Layer 4 of a small transformer language model trained on English Wikipedia (8 layers, counted from 0, width 96). Numbers have three digits each and are written without spaces.
A neuron's activation on a vector x is GELU(weights . x + bias), where the dot is the dot product.

Input weights of the MLP neurons that the questions are about. A number n stands for (n - 500) times 0.00094.
n9 (bias -0.011): 702390444468580793461409443373478416467599337600639629440367513312447691464382629574567503723515632591511414433551581549479450455475508556474503521591462440716631477531574590459385519437523366550571431609576497731566276525406714550577470023601356587422246699383188452439345471408527394616
n11 (bias -0.008): 504496587705493598530282339622604471538216448562397511696307459505580515388459664640619462466448641545344532518675692510374533802543472313395485474683443239453360426483372535706513475562500349679378432513515410526565457584521541600400614414468490548649617376687436372424645664447573357373
n18 (bias -0.035): 539469351617610550493486551300542567368526402604598178508435485556560595450245474359520313642433569475445574745469768587349584568476646533489528540595551242650599461614533411397517471412413520589619453400438415474336398597623655590557428171436444534540434427567489451631408417403704444729
n27 (bias 0.020): 502446426516606558351520478610505589494482523477376429559523431408524537527629379443542609519433613395612535383538583462612439439473515400524440619356566386446518429492493496475504524532571494559341526550500544524502328573418421485500523535513504560641496606440472455617513586474498484570
n53 (bias -0.058): 468362696433607491537536607410561473367494600739448477581587552412779584417487422488451523353380700508456328466639504356469509444420507639335779536673464529643492552488328546409515500552580427522489380500346414536417480539508503638548645270613521424525535603588289429553577540500229493444
n58 (bias 0.005): 397393541667475417453465509507384462535376563334520551524530461415478544549567587286520454440519419480500505484583502488454530468472517484470489386394574479479670487548511434594526590462626580516469448550481518560601485484557455476561625488598472531541687532440558567342570533500433507533
n66 (bias -0.036): 769341597363558544659678538342480480533228559299569809437542388476536533568504598326211264666683521589521441478241334266431113331105693448517404476515570515423552310617362698492381479379448504514481469661508496528540676393541647413427613535513596716607433600825530572560363319398504496562
n93 (bias -0.011): 480355536578500427537358579346417448249502630364665515547427517377431570486589514461451509464577457352555455614472556385436507508473534553482505512314587449664610359558524411411568516525694554493520441566598353558604700594559391484574589543422454452689548432440518477455492422502541495488
n108 (bias 0.024): 468506547331631563369360396509642413534617484578500514613427421332428548422529451531475725452370620548542459485589611284564578470357341574505462610466455582595599669507521503577484491456414459583526503508595550385675304397480475384409469465430697611513532601436485718691406490451310426609
n121 (bias -0.024): 610447485396567465365511361539365394433534478708349622657459587426461661366588705399344352627406500296673580471402764441386612514286455432549506639548458342419659538537593549628468611473309322587531507497430636555557493394362657542630597217462477366593517468612570462444315284366543551531
n124 (bias -0.022): 537380642447518511633278594384496603655414412604461491749585627511464699577741775632305470541568541623336478535603763400372514405575420556444500429583604527337463587487469375524619606310449394475449407496467435486337201286575532508509334517492592225373715788575657373562395635266500445531
n128 (bias -0.058): 823338582343587563376111478389431511540582811492556681628461599384406555803469462645403552612626509066217536443491747564474444291358554702256410256505684411419582595527528405345852369333367525587404509500326469546426639220336557399495520516478572290473717546585532696706393525247350491586
n146 (bias -0.025): 640424483377597436189613460425409596718493353653562577509268568456674503398156408551587384654399707339352562556526509413380398644416577464455570608429571483656467430523480442298611330459585345375569453659567799708551441437096445488526497420596392470616451514564449424609667431497480383660
n161 (bias 0.003): 443486481227575524473384479505576414207493412418679446438422530411400419514686398446466523503494614425622572527341527417581549278456542486498516505491482604509656539537470479306514461548490502567485545401620571447641465514507470526473402561549527487498444445551592671517449514494570514538
n164 (bias -0.011): 517652493424485667412591580541434654424385451184503572412259583389468433621482477471369561366487554234620486500349493515500529394527556480444522384762484550478534316599551469584494369495333503536500475637636529454637347507497664481698573427596393530420205610649440463439446545509500526478
n175 (bias -0.016): 504405512401630727545356526318556388585602597568559500393234317609270500632614602235561371633604734479447450299372517353486269485407409574426431435618533536425504427629383763444429628423384483436406478449430519537649444433494497459488608470489680581679586419727699640772245447544508420628
n203 (bias -0.012): 557586500467435472571611542503512570442365363616523536694545623666514511472478469516542507479565459333598517451280418472615453287509507392488610493597624598480410517500387550578419465542509528490744472405493528454482434478399556553500504529416484546399456597572505581589503613384340459610
n211 (bias -0.051): 588331527618544629623271476457372737447249393459686631486189581506366431592307396686390515581390525267379394657578710595298564661169668391539438320360491324602591399579556353587624332386623512385378414586849589668702509432427346300677445500704523545399467298382542599641522780371570474542
n216 (bias -0.028): 653500588625592611226569555455416460447401626446452598739599511272526421569336617452424503529416427551507641521467415468391532548571595459378735516814590330311438288568401524699478340440396510489431371503545622706713479459309648569469634481527560493424347399698490295500402508515436496525
n217 (bias 0.010): 415407511545473568564342476651577571332609497509367432602465494439576491412466375540493618492453449410543480469593546653429560551583550435539480523471462419565403588518521427446637560531552486563489515423485461425356456473576506510560564495470507464234439563346246485448557620601526542396
n246 (bias -0.010): 715696441511477606556738472308505463630393608469663415415589431573345371445612614356474263538638664668304464373416362415644403464507457693340456211545484539391618382486484500458620429421375489598434548614363493569544411432469644345366404450465613686815538555590742585730423330252431590745
n247 (bias -0.019): 730443388360514306394220485412588390402716520543444584547540538441532626460478391637507467725472605448504539391580806612370358372511650517523429403457360533661450282531492384550555369365628322817592428619461634736454496370523622617649686405489364334535343587287334437427604467460752445541
n256 (bias -0.008): 504727381446427503357307437408530652413558660541398595455327392495439633750412481378339471635659591562452500601776422423412476598330583610447547788396679571452426576500548482322550317601408430628468610631594531540426371262503479380570506555389570639432324620612616684617644368376463511292
n261 (bias -0.035): 855393496541603478832221651492458639603393517517634594540424533466711408392616394585271668402558581464473246648458599567326459520496480471195425287491472514701528504481484492379745405375510286782385452574397339317492516440306470600500572529469562470554562493668576481726508684514525381418
n262 (bias -0.053): 635338516647462406479548567581624701532392431609558665574512570469493503430440647613283539445479595429319492368744624558439545493676511332440334399822574474617727387440515453683524351289509256425577485534541553682656295445334388618616383431489595574322507372383577386551392621302466500628
n267 (bias -0.005): 667514510491469461537582596467447626538377582600680415526590625477397414472513497433158566556624500575447359493475228491397414464475623722369472452560444402445664575462450561378605500574618482616460550533655450401626444486478605336430263532542545687695481494570601637637510331331503537453
n298 (bias -0.054): 558684625589527199493357178417259542510408500444447644504625618480324704609455577533596503492486524321469573551445648530450426575537627366552500401699479654607504390517372377306435468457358546670571270612414740523536493393451562404440528503707464357573541686595557545489453594399397577573
n323 (bias -0.024): 557470429425493513566560759429680525378406574319451633646522683604627386466534399615438386530571378428550460381632425353536444420358490658432716432236518410298375493541432354484854281512564484405535649565430589658450457424650552475472555563434452430410595532417419722639532554450457478666
n340 (bias -0.021): 503356648468576512438532671420448519543585487672494578568513679249488560461371464447512394463389567366582345611573436559456521389464525655397701368489510517838568421559536685463439575414519365435588372424415471637638465445424581653568555383603468479432432346454300621408400566489321507528
n357 (bias -0.017): 379546528476725554549247406507733400462506355566337510515535462579393242529567355580421546451407645376562552581645633482344549542540477621541298509350737488745551366512524506421659451423508591473377493500486561648547657602334443533644415574368530462508522382507352542704463417388554578556
n362 (bias -0.055): 413570516574509460350580337543529439544486400538437536559552355370411581527652648480543476539266488489433559427586465294583488362468473395569547676468636321456526445550462397703463588682660455508524488565649614573631403593553497460479606489551548391623572466405568338500497419454314494756
n367 (bias -0.019): 746424504535511657500582562511699569521440570208694556525662568490631598400313531340373353508527471521581479557411559555265483689497655343537481534632605677451451179543470607440551210409599438503570500222687393544485443484386429366575542330518521454418194473668407348655379610505630531500

Each question shows a token from some text and the vector x that enters the MLP there. A number n stands for (n - 500) times 0.0088.

"v": 475586646637490295476663570443461501498494498402361428475671525436557569379469562437696448343436386485573534484414514564535637509508320528439464551505451490456418605108546513502496676690444446372625609420246344524445544541659514603858494532576528522468627569450477566428538509784394234472
Which neuron lights up most? n53

"7": 536643526480403516527659604450461603475345514342496485311594430542524367568547553216539431485630400573575531488369528531609459485478539589526308622478512592464535464075547634628542620697434660494555685472507308416393593593530499483726361580517416531623500557534597505416503506510569192403
Which neuron lights up most? n66

"0": 618510563503400487557638435480516613388477605377539556429652495541462459511543522395544404455713369447465590443265401518656418455530640505543347593428550641478461567088590472496619608668355721532600617469490319390538561609555516446695356597478356678628591534391544470439537427529511182533
Which neuron lights up most? n246

" tour": 388631632480602322552491415490630500492497449523428485348576327459560473533705443317485481544500354567550754284315433573598454517626484589639544685557413482426424525128546662668399536671434671491476582425513416273457603481401489514597362660593580414479581545469481601584508467691536161528
The most active neuron and its activation: n161, at about 0.4

"s": 490499656515599406469644533566504455533445517345438509561585517551530420500502451399584483473487454520498833494276364451617551501622535586490580565634559620334448491083546583546614453585351535405487633415586421418556497501413499386614345604569433548308579512460535456442520447883470206562
Which two neurons fire most, strongest first? n216, n203

"ard": 382489590525511481513459596576365514517440407382406394312647423340522449462575470348582586425448384531632560461462479471719579423578440578545542630669460468436453639090486587605521534692420588497520625377402387567455570579506559472721361524611507555565505580577537571329505543877378208478
The most active neuron and its activation: n58, at about 0.38

" in": 602637598615546416354500476384451540463630405468511476306611421513553424575554380436529452679467483506538664545451489533519504505541538507512407735599441490559519349075601671633497614576500582393528560403572567560502516547470454512765419592564283376522469495344487579366607481614569205408
Which neuron lights up most? n247

" |": 384569588522556425448565508437392478399437440484462496451605632517553457412413535461729391624512462474638711389301517461596538632528509480588471516478540563442528542121610465576614481601389449504542601511459535556391511480612622569721392506513193496532547602474412627387520529648547151566
Which neuron lights up most? n323

"1": 586579574545381406493528525557475575414518388386411467392544449499550423438419520386566471532587383539620681423490480562559618602594592539589355651651594493485588520071577564592562441650453557515512595391601329415482492671576476492827358528604438442458447525519306469381659508500561186392
Which neuron lights up most? n367

" good": 499408581570467474369515529461542408489556466322408434259652372479517606532490416489458367582458486613514681339522538668617552653539493459692338684486521481425427577127509597477577512625425665314415701393397535460568642613685389539683431490587494570577523489431460542353534591724489181503
The three highest activations, in order: n27, n217, n58

"9": 542571566360467491521600470507490619370515537317554476462658503513546424514497510442507412468694354499450556587289529584612525438534668572495394582514525582506532568060552395567697590626351652545537625433618270396475550633613550463690351632506385525531533566463487482466562431538485169442
Which neuron lights up most? n267

"D": 480564547545587406647540502533384546459617560323586420354713438441488396425584550516521518253487408552470456513324625489523525603593506543567317691499419539532548626094539375644480657654532499498524649409371402554410496477477536439758310577588510436553583452493606506426536476803385204609
The three highest activations, in order: n58, n93, n362

" God": 403570574391606382515399451545485525500651537374372499362662316361616456483532462515555670326443486546647502457368574392628448595561388469585404675532409514457444677126497531566526627659424577504460654455408423490448544583542550582650281520613562602696666430421502516466478613818244201527
The most active neuron and its activation: n108, at about 1.7

" that": 467546517428557566497626617474444449516471530338504451347461418616389405662437434274606439678471557609604593366295566506579420531427379481560443655534483494453471457123525660585554674526393623436470684382578474598446525551577539501669332546536449454731655490480602544447463613621571112512
The most active neuron and its activation: n175, at about 2.9

"3": 452560564559399461516509483503456635347483423423523499482536483542513436467471485388600503469654440523658645426392576604495436583599669515575310576518523534526519561083571397576599534646443521579550623469520391375466529621683487514808350509506358454431565557468458528410591551522586120402
Which neuron lights up most? n217

"worth": 435515638543569440522439556531542528511330461433399373420654464517464511460489449412614422538505509544662561428332455547512534587537406597547418637540307613467436661094577524510639487675459572479499580395623508486448503578656425513696390529567465575478512588608548471381574492710475056452
Which neuron lights up most? n217

" G": 532555582455615452511528416516560516485623538446390455512693490568389418553535435562581525190525438556555559585319609500519623489664576531576274635541460522507520636153645284608718497530368517358495528568529496538368437535543493516756287543567477672479759449295430380453402449679388179515
Which neuron lights up most? n357

"[": 624492611608569389465535484424384395321551645431547265480606536603435565394464467665662365340481462458625585613239675634391572523559426420552349578486396534455442565184748330459575593559398491441619617371541580507579498675672489523664525605471471498552647423527396465326679490599420156532
Which neuron lights up most? n93

"van": 314664681515490419516572511489430439457421533536374445453592492434509527552598541427666399417662438458554552556454395526623527389495424488421548519550427470452495616095466705526434651722421533382675574391387359484469598631522471535765352455583544442451582718397509590434541527762379212441
The three highest activations, in order: n203, n53, n58

" Lan": 373530615413471369512463525544606550419524473431358574377600339456632404505671403507624420227438556533470610545566540648468578540457388534399411577546368545551526389068593658704572625607483621392479623402605457452523524618435459606620504569621512438527697604311434627481593459644423220504
The most active neuron and its activation: n357, at about 0.99

" took": 389488664588524450473508432513439448531615372500508499360617501451670562457548435367603427619586457558699695445353439592540480525602415640564341661590508514441579453080472640508605600643335522404420556347535556538479475499526403587692420539641475376548519562553484543400561364632529148401
Which neuron lights up most? n121

"|": 502560622417601572503517424515459562436496540434360472474522652585531537460468478556581457494523446547465574642380653510490593536479584568582348576453501537607526640108683333536689585514268573315382658513568501594471441476574514471737325586578345551518564472379472508420440476545392153518
Which neuron lights up most? n211

" but": 409456555436430479409550611475609501491554575423513517385545481526477582621464458442625351593491576636588588460431573566546434609452306488459406614407529398607503552087539688539513707525432434453423563393489513612500530530686566651632381548391432542574639458374436576389561555773548108428
Which neuron lights up most? n175

"dra": 226528707618528433544608606460484493459441463480397528432610563407508492535462532362658517384590491498577541449430464560617477553472431500543483573472305566499571604099595604570587595716396531420468521555539456456554614555713335549695486468590535567443471403368401528364425475772484147446
Which neuron lights up most? n58

" centuries": 462731539578563397430615478516519570620454465350472482319570475535484506539573511246474434631583465548572712418321412454613467597558555515524399638397519479492453607135455645617549463630360582505433641389465475382480599485485471530710375741562475425520459529440525516458530533773574106417
Which neuron lights up most? n256

"du": 400562650492447454520545546435510444460532465628423439496600501504542486432503566437653574378597557487628416491340411463721494450490460434506470582474338609537534682101506653554424611687379535404672556519372420528342516592631453483698287456624612395384535544396407667499591598803391186404
The three highest activations, in order: n53, n203, n217

"5": 600550538452366485528631464471516610461415629385499554431595522540401460463548463295556496478704429502515521522249403454670422487495600549482268525501468667463507567089547463554606560753348692527567671511520301406450577604601522468637333628492380594691629531428569552440479511579524191490
The most active neuron and its activation: n246, at about 2.1

".": 519562537593570491540455607580301549486473540410487452310633583489598360488667473443418617468592537497545541562276612432460487560610428518384462690546347476479509727106645541533441587607412454497514626403507479415410463506380583635696414640569349484475596557611518494377540511697497140483
Which neuron lights up most? n261

" DF": 397554611445453455558548390590491533468618636446477398610646460642387401454641454412572481325596472505537676618389622445477652463616494431552298501534491522416489498100539347594655615617338609503502617407310474372410437600586564585738354617424412545567704498396563516484560486587529180524
Which neuron lights up most? n124

"]": 464456593591503455425555475466340430455456506467401328465576485527518492422586469507667323488489445455660789557261566478500519507546399371591427480488498551493511494127550382559666541715395521435642665372503422444347549573643571445608430521552338518742469622561507588408610560859551224588
Which two neurons fire most, strongest first? n18, n203

" ": 497535609506536474288517485514480607440612454550483434448610498514529505380565483378594392358531450515556610412387521622522504524765443614639378619571510619559564445075612501558581485521451461495522603444504522482525459596543443520798359541562417482464604578394416554462527572399528109501
Which neuron lights up most? n262

" Apps": 342520566575525372454509430538342483450609504307470435496632481525492536365527448323769435541418315508476712569322611570526407618678415465633481328655445411480476715156431606583407507628392729569572578403380503406416468478659490533674508815521560487377654639424574659536572469475511163522
The most active neuron and its activation: n298, at about 1.2

" as": 498453658484492434381526627567579402590460406526429543480647544641500618590487369391598442580459324501620564544482498578641545519429329511516719518397356523465454485083519591603657652601439383326629537478570615462574496639644472602652372490509331465461654565385378441459488517645414189456
The three highest activations, in order: n323, n340, n203

"2": 534601610540429432501462471487425622381541398441482501460566515481545450458357487397621481488584431544543580415401488601583505562559605552572355604510458454508521596051611456557569495661419473554510629518611439361543553632590473473796326568616446507548475525473421509431648475526598117426
The three highest activations, in order: n217, n267, n164

"\n": 477568594503569603421461489489491553431594488445515477442484477499519543497485459395544388501583458523553691518435576507468627580473368644517352617494482500466522603088831456592757484581320446451379605456551503504469517417508497496800408566561437499423573556332572564521486486501484146484
The most active neuron and its activation: n256, at about 1.3

",": 408637515543561524402707530547298493535599431356546550367480437459513427611396448421646284556500514676488602509395554548571528618515473568435457628520383482488449525105637559594721518557366482484424639500492467508501514526523523567781538534556329462567542564457484489437457528652486115523
Which two neurons fire most, strongest first? n146, n164

" it": 407426577482551549419601597558505478498426535476465427409522340515494433589539471360546336540551476562633636440295727494450465616528428544561373658433414457494429440119507507587602601603330604421449663380444436591406566605662525595727468634508477473540691438369510546533573544692636097494
Which two neurons fire most, strongest first? n175, n27

" to": 517595532536537354424574621437361465537507393455646464365550367520565539648580504488606567676489442518594663392375498630464489476594503578644494634608454473585385452089498510671550546528461353456582541414535616591514503538484401527764405489510350415505512477375561492326569472770543145522
Which two neurons fire most, strongest first? n247, n146

" seen": 394512581544497512486581583485355409516477356376587400277585454476586696488580405379571406600412448597537671611544628602635425648537426605599491566445554411521431455106450505437688654646347495400442705364382433525492636587678501594685398513549421401542525474431552537342558481748560209428
Which neuron lights up most? n18

" Mr": 548569634499534490574425494447662464461485435438448442449716485605522508369477458502510516372518427453467603525586653585567506552553378425623491624474367481288473595057537601613577655583341511363467578607457539525447496533610445586709295473599493433558775619395431317432536573608409201627
Which neuron lights up most? n124